Layer 7 of a small transformer language model trained on English Wikipedia (12 layers, counted from 0, width 64).
Take only the direct path to the model's output, skipping the later layers: a vector added to the residual stream pushes a token's score in proportion to its dot product with that token's output vector.

Output vectors of the tokens that the questions are about. A number n stands for (n - 128) times 0.0078.
"chool": 115, 115, 138, 135, 146, 91, 161, 151, 140, 126, 181, 127, 120, 95, 132, 180, 109, 135, 136, 196, 117, 169, 97, 128, 97, 136, 178, 148, 167, 117, 125, 125, 116, 168, 131, 91, 144, 141, 112, 201, 138, 128, 154, 160, 182, 118, 151, 116, 92, 79, 136, 113, 117, 166, 79, 112, 143, 181, 135, 123, 92, 225, 179, 158
"areer": 184, 115, 114, 182, 56, 84, 126, 142, 135, 137, 105, 34, 116, 70, 122, 164, 131, 100, 141, 149, 125, 186, 121, 177, 81, 167, 140, 107, 103, 107, 181, 77, 143, 132, 228, 99, 119, 146, 88, 128, 124, 83, 162, 159, 179, 110, 95, 68, 78, 66, 195, 125, 118, 124, 44, 179, 109, 121, 159, 134, 176, 185, 180, 177
"rough": 220, 122, 114, 45, 130, 117, 152, 118, 108, 79, 72, 152, 93, 98, 137, 178, 48, 175, 100, 95, 132, 160, 108, 160, 133, 118, 143, 160, 153, 159, 199, 124, 140, 124, 138, 175, 150, 122, 102, 160, 148, 82, 134, 166, 139, 106, 161, 160, 70, 130, 101, 102, 110, 219, 130, 132, 95, 135, 165, 135, 117, 198, 179, 169
"ian": 112, 117, 129, 131, 77, 94, 111, 113, 129, 70, 111, 106, 103, 104, 112, 136, 90, 136, 75, 111, 162, 167, 146, 164, 141, 112, 141, 118, 161, 164, 146, 91, 156, 121, 107, 83, 194, 131, 124, 120, 135, 172, 124, 114, 157, 120, 187, 136, 118, 140, 147, 54, 117, 92, 140, 150, 152, 159, 185, 107, 168, 121, 192, 90
":": 134, 110, 152, 142, 135, 99, 143, 130, 53, 93, 127, 104, 121, 97, 138, 137, 133, 107, 125, 96, 82, 153, 125, 113, 163, 115, 142, 107, 119, 84, 179, 159, 135, 94, 124, 147, 124, 93, 149, 137, 163, 145, 125, 142, 146, 139, 90, 118, 132, 117, 169, 111, 104, 99, 108, 94, 137, 82, 123, 115, 112, 126, 145, 122
"nt": 210, 118, 189, 163, 141, 64, 183, 120, 101, 100, 141, 167, 92, 182, 130, 115, 131, 209, 138, 151, 132, 114, 155, 166, 97, 132, 168, 126, 142, 145, 172, 106, 123, 162, 184, 108, 129, 68, 102, 134, 162, 47, 130, 162, 95, 162, 149, 131, 96, 108, 173, 145, 108, 131, 126, 193, 143, 136, 187, 97, 99, 126, 199, 139
" /": 133, 184, 133, 108, 118, 100, 208, 114, 84, 133, 144, 115, 99, 115, 139, 165, 127, 105, 129, 139, 135, 155, 151, 115, 126, 148, 118, 84, 147, 126, 143, 138, 123, 159, 108, 136, 117, 141, 146, 129, 118, 158, 140, 146, 205, 139, 112, 144, 112, 105, 161, 130, 96, 114, 97, 189, 141, 189, 135, 94, 167, 126, 137, 162
"ated": 132, 117, 121, 123, 177, 140, 176, 140, 93, 104, 99, 213, 156, 127, 92, 129, 147, 177, 89, 126, 205, 171, 101, 196, 118, 153, 170, 125, 143, 118, 150, 86, 165, 187, 127, 178, 121, 127, 147, 147, 157, 82, 132, 97, 147, 58, 116, 142, 97, 125, 146, 91, 139, 130, 101, 133, 69, 114, 247, 118, 135, 136, 150, 127
"ely": 137, 88, 171, 135, 91, 87, 118, 155, 106, 110, 141, 204, 149, 136, 58, 143, 113, 177, 91, 66, 221, 139, 156, 103, 75, 87, 112, 125, 115, 109, 136, 142, 176, 195, 203, 82, 111, 189, 144, 120, 83, 106, 141, 130, 128, 73, 137, 158, 109, 100, 208, 89, 110, 108, 103, 177, 84, 167, 178, 171, 81, 130, 143, 177
"ities": 127, 115, 144, 157, 107, 93, 150, 160, 129, 53, 99, 116, 94, 128, 112, 149, 132, 140, 85, 116, 171, 205, 88, 139, 103, 134, 126, 167, 112, 161, 143, 66, 133, 156, 231, 123, 171, 120, 97, 154, 135, 50, 134, 124, 135, 53, 158, 78, 98, 79, 95, 68, 127, 111, 68, 188, 120, 200, 116, 162, 87, 219, 113, 140
"ition": 143, 176, 173, 124, 141, 109, 117, 162, 139, 94, 148, 80, 163, 102, 94, 75, 124, 157, 142, 157, 155, 159, 106, 148, 119, 153, 167, 132, 89, 180, 91, 104, 212, 138, 121, 137, 133, 133, 131, 236, 134, 72, 124, 145, 138, 95, 144, 125, 61, 61, 107, 98, 79, 148, 64, 104, 134, 156, 127, 131, 150, 183, 141, 113
" to": 110, 137, 116, 155, 147, 145, 132, 150, 105, 88, 185, 131, 128, 125, 103, 157, 117, 107, 97, 119, 112, 120, 107, 113, 114, 105, 147, 157, 129, 138, 121, 147, 134, 110, 103, 136, 94, 92, 106, 90, 106, 114, 120, 111, 117, 125, 124, 106, 142, 103, 89, 112, 138, 104, 121, 137, 108, 109, 126, 153, 109, 148, 122, 128
" |": 131, 140, 146, 159, 136, 150, 121, 119, 148, 129, 108, 92, 145, 119, 149, 95, 134, 119, 91, 130, 102, 128, 139, 100, 126, 82, 107, 75, 155, 123, 92, 152, 107, 132, 103, 144, 111, 110, 168, 95, 129, 133, 139, 143, 123, 135, 95, 105, 110, 139, 120, 151, 130, 117, 124, 150, 119, 120, 100, 145, 151, 127, 113, 100
"é": 133, 101, 155, 129, 131, 95, 113, 101, 142, 124, 123, 126, 155, 94, 122, 147, 153, 158, 125, 118, 167, 125, 111, 125, 138, 155, 154, 109, 119, 114, 162, 110, 137, 123, 133, 133, 107, 163, 143, 146, 139, 117, 130, 143, 183, 132, 165, 145, 109, 131, 124, 109, 125, 148, 76, 129, 117, 120, 152, 113, 129, 89, 165, 109
".": 112, 108, 129, 133, 157, 125, 126, 139, 155, 117, 144, 129, 123, 166, 146, 175, 149, 95, 95, 86, 120, 93, 178, 105, 145, 119, 184, 113, 115, 102, 119, 131, 116, 136, 105, 133, 121, 126, 135, 144, 106, 143, 122, 113, 68, 143, 103, 115, 129, 131, 85, 123, 140, 96, 96, 91, 161, 102, 113, 89, 124, 149, 110, 103
" was": 134, 167, 114, 160, 117, 101, 128, 135, 121, 131, 118, 171, 104, 125, 129, 127, 121, 112, 108, 118, 118, 122, 119, 134, 107, 132, 142, 160, 109, 174, 150, 161, 125, 193, 119, 163, 115, 102, 132, 138, 107, 98, 122, 151, 127, 136, 178, 147, 137, 106, 106, 106, 161, 131, 105, 130, 62, 125, 125, 118, 148, 115, 172, 122
"hed": 106, 114, 114, 142, 84, 114, 120, 193, 129, 95, 145, 144, 153, 106, 84, 168, 122, 159, 126, 90, 133, 127, 123, 209, 37, 164, 170, 108, 166, 130, 174, 180, 150, 137, 126, 131, 153, 109, 151, 113, 111, 103, 136, 111, 121, 68, 154, 115, 95, 72, 158, 131, 142, 95, 86, 148, 100, 167, 249, 95, 118, 170, 115, 197
"hen": 164, 103, 119, 179, 59, 59, 107, 124, 127, 145, 156, 103, 101, 169, 94, 131, 92, 147, 150, 59, 167, 156, 132, 186, 94, 164, 136, 130, 140, 82, 217, 110, 161, 125, 168, 118, 141, 128, 149, 96, 124, 125, 132, 155, 117, 131, 112, 129, 105, 132, 189, 102, 67, 163, 116, 186, 115, 112, 176, 88, 65, 179, 188, 149

Output weights of attention head 1. The head adds the sum of these rows, row i times number i of z. A number n stands for (n - 128) times 0.0065.
o0: 129, 93, 179, 104, 130, 101, 88, 146, 135, 136, 149, 115, 168, 89, 132, 184, 140, 133, 112, 191, 148, 153, 154, 122, 205, 215, 104, 168, 118, 137, 197, 112, 136, 97, 135, 83, 135, 121, 150, 151, 194, 106, 140, 174, 144, 127, 151, 110, 162, 103, 135, 190, 106, 144, 89, 140, 117, 66, 116, 99, 147, 86, 106, 175
o1: 123, 118, 116, 134, 97, 106, 83, 89, 123, 111, 151, 155, 85, 110, 127, 126, 171, 139, 152, 244, 113, 196, 128, 167, 132, 88, 119, 152, 99, 134, 113, 102, 102, 80, 103, 144, 107, 154, 85, 139, 179, 160, 230, 94, 149, 129, 157, 109, 110, 92, 154, 178, 88, 151, 166, 107, 182, 140, 55, 122, 42, 186, 100, 124
o2: 108, 95, 128, 131, 101, 158, 120, 148, 92, 138, 163, 99, 154, 101, 147, 205, 146, 71, 121, 133, 122, 152, 189, 140, 148, 139, 118, 134, 132, 104, 128, 139, 151, 124, 142, 64, 98, 87, 109, 134, 218, 200, 105, 128, 159, 133, 109, 100, 108, 146, 86, 151, 54, 126, 75, 98, 184, 131, 136, 155, 149, 89, 143, 188
o3: 136, 150, 127, 75, 120, 143, 88, 136, 83, 142, 103, 132, 125, 110, 117, 131, 146, 124, 155, 83, 132, 100, 97, 63, 137, 91, 125, 126, 122, 73, 127, 119, 168, 134, 153, 160, 95, 72, 179, 108, 94, 129, 98, 140, 130, 135, 178, 156, 179, 130, 117, 89, 134, 138, 145, 133, 138, 121, 117, 135, 58, 93, 192, 183
o4: 128, 157, 151, 197, 176, 109, 144, 94, 118, 92, 106, 143, 105, 128, 124, 140, 158, 156, 125, 52, 43, 93, 86, 149, 166, 124, 90, 101, 134, 101, 139, 178, 134, 182, 109, 154, 155, 117, 184, 95, 132, 135, 72, 123, 103, 142, 103, 126, 154, 100, 95, 145, 89, 114, 84, 83, 69, 99, 129, 74, 178, 100, 135, 149
o5: 186, 130, 146, 81, 149, 157, 174, 158, 153, 185, 137, 170, 155, 128, 108, 144, 78, 88, 203, 86, 143, 181, 127, 168, 118, 102, 75, 152, 88, 88, 88, 122, 74, 140, 156, 148, 110, 88, 120, 110, 121, 149, 81, 105, 158, 194, 109, 146, 138, 88, 127, 140, 154, 173, 135, 134, 130, 105, 196, 72, 141, 131, 138, 168
o6: 146, 151, 144, 116, 118, 141, 124, 122, 115, 76, 81, 138, 178, 130, 90, 111, 192, 130, 129, 122, 144, 151, 157, 175, 85, 149, 107, 116, 179, 120, 135, 131, 132, 186, 159, 94, 121, 93, 167, 142, 151, 143, 129, 85, 119, 70, 56, 141, 119, 153, 136, 75, 141, 117, 96, 137, 159, 195, 141, 108, 145, 84, 112, 134
o7: 161, 97, 158, 162, 110, 151, 143, 136, 117, 145, 69, 174, 116, 131, 97, 139, 158, 159, 178, 159, 131, 171, 134, 185, 144, 135, 111, 138, 148, 105, 148, 182, 119, 133, 88, 169, 162, 165, 133, 114, 189, 76, 149, 83, 123, 123, 115, 135, 134, 102, 127, 96, 149, 130, 164, 143, 120, 219, 116, 117, 116, 157, 164, 216
o8: 113, 73, 164, 81, 113, 103, 182, 154, 117, 135, 104, 122, 114, 115, 148, 174, 75, 92, 100, 140, 123, 178, 146, 143, 131, 95, 160, 102, 92, 215, 136, 140, 104, 144, 107, 105, 47, 60, 180, 136, 95, 165, 102, 172, 116, 123, 123, 76, 161, 139, 191, 165, 97, 81, 88, 66, 149, 172, 108, 150, 102, 136, 123, 134
o9: 138, 152, 193, 52, 164, 180, 224, 117, 16, 123, 134, 165, 110, 126, 107, 183, 159, 128, 48, 96, 138, 159, 124, 169, 141, 65, 100, 115, 166, 94, 133, 148, 154, 162, 99, 170, 120, 170, 114, 101, 150, 112, 120, 133, 134, 140, 137, 63, 141, 145, 130, 191, 124, 133, 113, 91, 53, 177, 97, 155, 183, 158, 61, 159
o10: 98, 97, 105, 130, 177, 159, 89, 216, 73, 138, 124, 106, 203, 169, 137, 148, 116, 82, 75, 98, 186, 94, 100, 118, 114, 127, 111, 152, 160, 140, 110, 129, 173, 157, 158, 63, 93, 137, 94, 125, 94, 60, 186, 195, 64, 167, 117, 111, 103, 160, 140, 120, 73, 122, 155, 159, 164, 120, 156, 208, 121, 127, 72, 148
o11: 116, 118, 113, 158, 123, 91, 62, 130, 144, 123, 156, 84, 103, 133, 167, 108, 176, 107, 128, 121, 49, 107, 108, 74, 155, 118, 75, 108, 84, 88, 111, 131, 121, 162, 146, 95, 135, 108, 146, 118, 66, 187, 117, 148, 174, 135, 105, 132, 202, 159, 163, 123, 107, 126, 131, 182, 142, 125, 118, 124, 84, 144, 69, 100
o12: 146, 150, 131, 191, 84, 107, 96, 106, 102, 82, 107, 124, 136, 61, 104, 131, 176, 101, 117, 118, 139, 99, 75, 126, 78, 156, 132, 156, 120, 146, 124, 67, 126, 129, 124, 168, 180, 135, 68, 128, 151, 100, 34, 114, 115, 58, 123, 86, 185, 191, 133, 127, 184, 124, 138, 123, 101, 128, 159, 176, 143, 107, 124, 173
o13: 176, 122, 141, 112, 98, 113, 126, 71, 104, 78, 75, 155, 150, 79, 170, 97, 116, 102, 136, 68, 140, 96, 110, 124, 94, 65, 127, 132, 192, 141, 110, 132, 121, 70, 158, 135, 128, 169, 121, 133, 98, 84, 97, 158, 173, 156, 161, 157, 172, 135, 86, 135, 81, 166, 130, 187, 121, 148, 155, 122, 93, 85, 119, 94
o14: 150, 97, 200, 162, 91, 55, 133, 95, 149, 113, 93, 206, 128, 101, 178, 75, 135, 167, 121, 183, 98, 137, 203, 117, 136, 152, 133, 157, 108, 125, 176, 81, 114, 134, 116, 144, 90, 99, 135, 159, 177, 144, 155, 80, 110, 78, 150, 176, 58, 109, 137, 105, 217, 99, 148, 118, 140, 134, 144, 118, 124, 61, 203, 115
o15: 131, 103, 99, 121, 155, 153, 91, 109, 121, 110, 103, 87, 170, 144, 82, 164, 89, 144, 54, 24, 129, 72, 45, 105, 110, 133, 81, 147, 183, 110, 138, 159, 134, 58, 124, 132, 143, 93, 174, 85, 94, 101, 128, 169, 88, 83, 59, 123, 118, 107, 108, 108, 126, 122, 95, 86, 169, 95, 143, 103, 161, 230, 71, 94
o16: 106, 134, 108, 155, 128, 141, 58, 98, 144, 179, 124, 193, 169, 182, 95, 128, 183, 133, 107, 68, 142, 109, 125, 134, 121, 168, 105, 127, 158, 146, 138, 140, 156, 153, 141, 87, 134, 147, 161, 91, 82, 164, 129, 126, 151, 63, 162, 127, 110, 127, 49, 84, 67, 84, 144, 200, 156, 88, 136, 139, 137, 104, 162, 101
o17: 69, 114, 122, 169, 99, 164, 77, 169, 58, 174, 136, 115, 168, 127, 144, 94, 141, 132, 74, 149, 155, 68, 118, 187, 146, 131, 87, 129, 77, 106, 112, 158, 173, 116, 165, 115, 138, 114, 71, 114, 135, 150, 187, 154, 144, 91, 112, 148, 169, 67, 96, 141, 147, 133, 143, 107, 112, 94, 164, 150, 108, 154, 197, 147
o18: 139, 97, 209, 163, 169, 153, 168, 117, 113, 159, 109, 158, 134, 129, 97, 117, 170, 195, 66, 106, 133, 129, 119, 185, 103, 195, 102, 74, 104, 109, 161, 149, 39, 165, 117, 128, 95, 104, 139, 123, 147, 112, 94, 170, 137, 151, 153, 104, 111, 221, 108, 130, 31, 123, 86, 183, 98, 181, 126, 116, 119, 129, 110, 131
o19: 158, 137, 158, 138, 125, 160, 229, 86, 77, 205, 98, 116, 157, 187, 81, 149, 159, 201, 152, 77, 91, 85, 151, 141, 169, 76, 135, 139, 155, 86, 173, 165, 102, 97, 139, 183, 123, 149, 229, 105, 132, 124, 83, 69, 110, 97, 144, 115, 143, 157, 156, 118, 68, 110, 62, 94, 145, 166, 95, 102, 146, 120, 169, 118
o20: 140, 121, 121, 95, 118, 169, 124, 152, 108, 158, 164, 137, 173, 165, 88, 145, 103, 96, 147, 157, 122, 93, 173, 199, 106, 148, 164, 123, 130, 136, 157, 213, 130, 85, 163, 139, 151, 150, 112, 137, 169, 154, 134, 72, 103, 98, 120, 183, 153, 85, 147, 123, 110, 113, 141, 122, 97, 114, 133, 7, 164, 85, 202, 168
o21: 119, 136, 160, 84, 148, 164, 119, 194, 85, 154, 132, 148, 189, 109, 135, 124, 66, 115, 128, 104, 156, 120, 142, 174, 143, 141, 112, 163, 101, 141, 79, 51, 215, 130, 121, 57, 136, 145, 116, 154, 217, 155, 205, 88, 143, 91, 142, 145, 146, 133, 120, 182, 147, 111, 126, 124, 128, 119, 153, 93, 164, 96, 156, 151
o22: 93, 127, 120, 171, 93, 139, 132, 141, 186, 153, 125, 82, 117, 161, 202, 100, 178, 114, 158, 196, 125, 94, 139, 125, 87, 131, 118, 125, 84, 120, 153, 87, 56, 182, 164, 61, 149, 155, 129, 71, 141, 164, 139, 147, 147, 84, 88, 121, 165, 67, 155, 127, 149, 110, 159, 158, 161, 180, 120, 123, 132, 138, 177, 172
o23: 62, 158, 69, 185, 100, 128, 128, 93, 101, 115, 106, 130, 141, 125, 77, 120, 96, 122, 107, 86, 120, 83, 125, 126, 99, 166, 94, 117, 128, 161, 114, 133, 142, 100, 130, 133, 92, 67, 169, 96, 150, 142, 127, 120, 108, 118, 133, 138, 129, 113, 86, 102, 139, 122, 91, 190, 68, 100, 122, 165, 153, 42, 172, 210
o24: 153, 186, 152, 148, 89, 139, 146, 120, 156, 127, 151, 168, 91, 147, 120, 139, 106, 56, 111, 126, 129, 111, 130, 148, 103, 129, 181, 126, 105, 107, 180, 96, 215, 126, 137, 116, 184, 121, 81, 109, 124, 118, 215, 116, 194, 163, 97, 106, 187, 80, 150, 109, 143, 122, 147, 138, 128, 164, 155, 136, 115, 145, 99, 126
o25: 122, 125, 106, 104, 147, 129, 151, 74, 155, 119, 95, 150, 148, 104, 104, 118, 192, 115, 150, 144, 118, 56, 110, 91, 143, 120, 114, 148, 144, 123, 125, 179, 153, 128, 140, 144, 125, 169, 146, 170, 122, 96, 103, 112, 131, 132, 153, 163, 157, 127, 138, 106, 57, 83, 125, 110, 160, 146, 126, 139, 109, 141, 98, 109
o26: 97, 108, 138, 71, 112, 109, 133, 58, 174, 141, 106, 122, 117, 115, 136, 124, 62, 130, 135, 195, 173, 155, 139, 124, 124, 137, 101, 143, 160, 141, 154, 102, 148, 131, 146, 111, 109, 107, 159, 137, 153, 111, 118, 169, 138, 162, 175, 81, 114, 112, 151, 227, 94, 154, 177, 144, 191, 119, 132, 143, 141, 176, 81, 111
o27: 147, 145, 122, 148, 133, 84, 168, 152, 123, 134, 113, 156, 35, 135, 130, 79, 188, 109, 89, 108, 45, 138, 154, 105, 104, 141, 157, 145, 118, 153, 105, 130, 136, 162, 154, 139, 134, 165, 164, 143, 157, 106, 157, 166, 141, 104, 149, 134, 74, 124, 139, 140, 121, 51, 154, 127, 102, 154, 81, 69, 109, 150, 135, 93
o28: 157, 90, 153, 134, 77, 93, 110, 171, 156, 173, 80, 122, 118, 159, 163, 74, 132, 97, 146, 212, 152, 142, 148, 103, 146, 190, 108, 115, 111, 195, 164, 104, 147, 144, 161, 78, 110, 187, 74, 177, 197, 118, 128, 142, 177, 88, 155, 112, 115, 155, 175, 137, 154, 174, 149, 162, 130, 107, 120, 188, 86, 141, 133, 84
o29: 128, 151, 156, 62, 131, 174, 140, 109, 94, 138, 138, 134, 154, 132, 123, 33, 115, 104, 160, 106, 112, 140, 80, 67, 59, 153, 97, 173, 170, 50, 165, 152, 159, 126, 98, 193, 63, 58, 168, 104, 70, 127, 119, 161, 121, 102, 116, 233, 142, 199, 72, 147, 87, 89, 108, 166, 52, 103, 113, 106, 142, 155, 164, 129
o30: 150, 114, 149, 97, 123, 46, 84, 166, 71, 126, 119, 101, 144, 155, 148, 155, 113, 120, 101, 133, 139, 123, 99, 54, 115, 140, 130, 169, 152, 100, 95, 92, 108, 117, 114, 120, 143, 109, 124, 114, 121, 143, 232, 104, 73, 128, 84, 117, 100, 127, 157, 148, 148, 106, 131, 120, 105, 94, 75, 134, 93, 96, 127, 118
o31: 114, 146, 77, 96, 145, 143, 134, 73, 146, 122, 88, 88, 107, 129, 82, 150, 83, 95, 118, 157, 75, 184, 158, 161, 118, 145, 101, 129, 125, 120, 123, 105, 160, 163, 118, 167, 170, 158, 105, 157, 172, 101, 119, 110, 160, 81, 126, 151, 119, 108, 112, 162, 131, 164, 168, 129, 129, 150, 124, 131, 138, 96, 148, 147

Each question shows a token from some text and the vector z that the head gathered there. A number n stands for (n - 128) times 0.05.

"amily": 140, 135, 130, 108, 137, 143, 134, 139, 154, 129, 138, 114, 120, 129, 159, 125, 84, 133, 175, 146, 140, 152, 110, 110, 115, 116, 141, 98, 103, 121, 133, 113
Which three tokens does it push up most, strongest first? "nt", "ated", "rough"

"1": 119, 133, 135, 81, 146, 90, 120, 125, 141, 130, 111, 139, 113, 126, 99, 132, 120, 126, 147, 144, 155, 153, 141, 123, 140, 106, 117, 148, 111, 135, 143, 119
Pushed down most: "rough"

" Ge": 139, 105, 137, 111, 127, 110, 121, 109, 143, 108, 105, 160, 132, 107, 97, 141, 155, 117, 112, 99, 128, 149, 133, 121, 102, 144, 160, 138, 108, 140, 99, 146
Pushed down most: "nt"

"st": 96, 125, 137, 122, 140, 143, 149, 123, 154, 148, 118, 159, 137, 117, 144, 111, 116, 137, 151, 117, 114, 131, 142, 135, 130, 125, 109, 138, 126, 94, 160, 110
Pushed down most: "rough"

"p": 101, 140, 101, 100, 130, 118, 90, 115, 114, 92, 150, 128, 132, 146, 81, 122, 125, 161, 104, 81, 115, 124, 124, 129, 123, 169, 121, 108, 128, 147, 148, 122
Which of these tokens does it push up most? " to"

" n": 146, 159, 147, 108, 123, 170, 154, 157, 99, 96, 122, 103, 126, 93, 142, 79, 105, 171, 119, 58, 141, 168, 110, 100, 108, 86, 143, 103, 155, 75, 118, 138
Pushed down most: " |"

" b": 85, 138, 134, 116, 147, 126, 155, 144, 164, 147, 129, 144, 159, 122, 143, 121, 127, 169, 132, 122, 91, 139, 129, 135, 119, 152, 110, 102, 78, 135, 137, 126
Which of these tokens does it push up most? " to"

" August": 144, 139, 97, 100, 106, 98, 107, 126, 137, 143, 148, 162, 101, 129, 136, 149, 144, 144, 106, 84, 125, 153, 142, 97, 158, 107, 128, 120, 110, 177, 168, 95
Pushed down most: "ated"

"at": 141, 140, 109, 109, 165, 142, 128, 143, 146, 129, 90, 114, 111, 157, 112, 102, 130, 70, 142, 159, 108, 61, 129, 165, 139, 142, 130, 112, 114, 162, 102, 120
Which of these tokens does it push up most? " /"

"gh": 96, 87, 81, 105, 151, 168, 130, 129, 110, 65, 111, 151, 106, 135, 144, 126, 152, 130, 113, 152, 70, 155, 129, 125, 144, 92, 62, 50, 130, 158, 136, 121
Which of these tokens does it push up most? "hen"

" G": 130, 107, 142, 148, 151, 96, 148, 105, 118, 89, 125, 127, 130, 137, 125, 135, 146, 144, 101, 114, 118, 179, 134, 146, 145, 118, 124, 122, 116, 133, 98, 134
Which of these tokens does it push up most? "ian"

"ain": 129, 114, 140, 119, 135, 120, 118, 136, 123, 128, 135, 127, 150, 113, 165, 112, 98, 115, 124, 118, 79, 145, 103, 116, 178, 127, 123, 125, 138, 77, 138, 134
Which of these tokens does it push up most? "ities"

"id": 138, 159, 120, 104, 158, 185, 160, 105, 120, 100, 102, 150, 102, 147, 88, 142, 151, 145, 114, 179, 117, 86, 136, 125, 126, 115, 138, 77, 115, 147, 129, 131
Which of these tokens does it push up most? "hen"

"ous": 132, 135, 116, 128, 130, 172, 168, 119, 155, 135, 125, 105, 139, 111, 157, 137, 119, 113, 122, 148, 115, 110, 133, 107, 131, 134, 122, 134, 133, 111, 143, 124
Which of these tokens does it push up most? "nt"

"el": 121, 123, 131, 142, 122, 142, 112, 132, 135, 112, 106, 111, 142, 143, 127, 160, 103, 123, 143, 104, 97, 117, 118, 161, 140, 123, 107, 134, 121, 91, 139, 138
Which two tokens does it push up most, strongest first? "ities", "rough"

"a": 91, 106, 130, 121, 156, 160, 138, 107, 155, 122, 88, 158, 134, 121, 126, 119, 114, 129, 135, 112, 113, 134, 139, 134, 133, 97, 108, 93, 128, 103, 132, 118
Pushed down most: "rough"

"–": 89, 139, 99, 71, 83, 85, 108, 151, 120, 130, 132, 99, 100, 137, 78, 122, 126, 125, 137, 134, 147, 107, 135, 89, 142, 112, 121, 138, 160, 106, 119, 106
Pushed down most: ":"

"art": 114, 87, 135, 139, 147, 111, 135, 111, 152, 141, 117, 145, 154, 116, 126, 136, 136, 136, 105, 88, 145, 120, 130, 134, 142, 89, 134, 110, 117, 107, 69, 112
Which three tokens does it push up most, strongest first? "hed", "ian", " to"

" is": 150, 111, 170, 110, 133, 189, 161, 148, 126, 138, 129, 88, 144, 138, 151, 134, 75, 153, 134, 122, 156, 189, 101, 114, 120, 123, 143, 74, 112, 193, 122, 134
Which three tokens does it push up most, strongest first? "ated", "rough", "hed"

"ry": 106, 126, 143, 117, 113, 120, 123, 114, 136, 153, 150, 139, 137, 152, 160, 106, 140, 136, 137, 126, 112, 111, 125, 126, 142, 114, 117, 141, 144, 119, 127, 147
Which two tokens does it push up most, strongest first? "ities", "ely"

",": 118, 138, 110, 116, 160, 184, 145, 119, 115, 155, 159, 119, 112, 152, 102, 133, 107, 126, 132, 155, 160, 110, 104, 112, 138, 161, 136, 134, 141, 157, 103, 129
Which three tokens does it push up most, strongest first? "rough", "ated", " /"

"3": 124, 117, 124, 82, 141, 79, 124, 126, 132, 108, 90, 115, 120, 134, 107, 112, 132, 116, 153, 148, 164, 140, 118, 123, 134, 94, 113, 141, 116, 138, 144, 123
Pushed down most: "ely"

"h": 179, 97, 145, 127, 142, 91, 145, 112, 115, 104, 147, 122, 155, 156, 126, 119, 97, 111, 147, 124, 64, 175, 127, 150, 85, 169, 173, 151, 106, 106, 131, 137
Pushed down most: "hen"

" ": 126, 115, 126, 118, 123, 157, 158, 120, 125, 98, 166, 117, 114, 108, 128, 110, 142, 179, 150, 111, 121, 178, 133, 111, 118, 145, 127, 108, 164, 162, 156, 80
Which of these tokens does it push up most? "ely"

"ed": 141, 122, 151, 94, 122, 123, 113, 132, 135, 131, 148, 124, 133, 103, 124, 131, 132, 123, 139, 113, 111, 120, 101, 109, 122, 134, 128, 110, 151, 118, 143, 100
Pushed down most: " was"

"et": 102, 124, 154, 118, 148, 141, 155, 115, 141, 89, 120, 142, 157, 131, 112, 133, 100, 152, 144, 129, 93, 155, 107, 136, 94, 114, 136, 95, 139, 127, 149, 118
Which two tokens does it push up most, strongest first? " |", ":"

"ation": 123, 134, 125, 120, 133, 152, 141, 133, 135, 134, 126, 136, 130, 144, 149, 98, 126, 114, 138, 120, 121, 105, 139, 149, 123, 112, 132, 126, 126, 128, 106, 127
Which three tokens does it push up most, strongest first? "nt", " /", " was"

" ar": 118, 140, 177, 116, 185, 131, 137, 110, 112, 128, 150, 146, 103, 116, 142, 100, 110, 95, 132, 159, 83, 107, 107, 108, 132, 105, 117, 96, 132, 89, 138, 110
Pushed down most: "hed"

"er": 104, 102, 118, 127, 122, 115, 153, 123, 123, 131, 138, 152, 133, 109, 136, 103, 96, 134, 139, 56, 100, 140, 131, 117, 165, 111, 123, 119, 118, 129, 161, 142
Which three tokens does it push up most, strongest first? "ities", "areer", "chool"

"t": 105, 127, 135, 120, 133, 153, 114, 122, 167, 136, 108, 110, 140, 130, 123, 151, 116, 123, 97, 125, 91, 92, 163, 137, 156, 122, 152, 103, 143, 106, 153, 142
Pushed down most: "ated"

"7": 94, 143, 141, 73, 136, 126, 89, 160, 121, 159, 87, 122, 71, 166, 118, 164, 106, 100, 128, 152, 114, 130, 137, 104, 156, 82, 128, 155, 82, 128, 125, 98
Which of these tokens does it push up most? " /"

"ing": 124, 137, 147, 141, 140, 146, 137, 131, 103, 118, 144, 106, 130, 120, 119, 142, 132, 125, 131, 130, 126, 111, 126, 129, 143, 118, 122, 118, 134, 160, 141, 150
Which of these tokens does it push up most? "hen"

"on": 106, 94, 123, 128, 156, 127, 144, 108, 148, 131, 110, 138, 143, 122, 130, 137, 124, 135, 108, 116, 141, 104, 126, 129, 141, 93, 125, 97, 115, 121, 69, 112
Which of these tokens does it push up most? "hed"

" c": 121, 138, 126, 145, 138, 164, 141, 106, 149, 168, 140, 139, 145, 129, 166, 115, 108, 142, 118, 179, 105, 122, 140, 123, 126, 143, 117, 138, 125, 119, 128, 127
Which of these tokens does it push up most? ":"

" ass": 126, 189, 201, 116, 112, 184, 170, 172, 137, 119, 170, 68, 124, 98, 175, 42, 118, 187, 153, 74, 124, 180, 122, 57, 127, 106, 153, 112, 166, 70, 116, 119
Which three tokens does it push up most, strongest first? "chool", "areer", "nt"

" after": 125, 89, 137, 123, 137, 151, 141, 101, 111, 134, 189, 162, 101, 106, 102, 145, 135, 125, 143, 89, 130, 174, 137, 85, 158, 80, 122, 133, 80, 148, 162, 115
Which of these tokens does it push up most? "."

" an": 149, 142, 147, 107, 150, 129, 155, 140, 146, 113, 140, 116, 122, 127, 164, 98, 130, 139, 138, 146, 121, 124, 114, 114, 152, 122, 123, 103, 145, 109, 151, 150
Which two tokens does it push up most, strongest first? "nt", "areer"

"iet": 145, 95, 122, 98, 134, 104, 97, 125, 106, 152, 144, 103, 132, 144, 114, 104, 152, 126, 125, 99, 81, 145, 102, 147, 126, 90, 139, 161, 138, 134, 128, 107
Which of these tokens does it push up most? "ities"

"-": 135, 142, 136, 134, 123, 127, 98, 162, 141, 114, 129, 142, 125, 88, 140, 110, 85, 151, 153, 112, 92, 145, 156, 82, 132, 127, 104, 130, 121, 44, 105, 120
Which three tokens does it push up most, strongest first? "chool", "areer", "ities"

"ood": 105, 132, 126, 118, 131, 159, 131, 102, 147, 129, 115, 150, 134, 129, 140, 104, 105, 141, 119, 115, 113, 130, 165, 115, 138, 118, 136, 126, 135, 103, 134, 139
Which of these tokens does it push up most? "areer"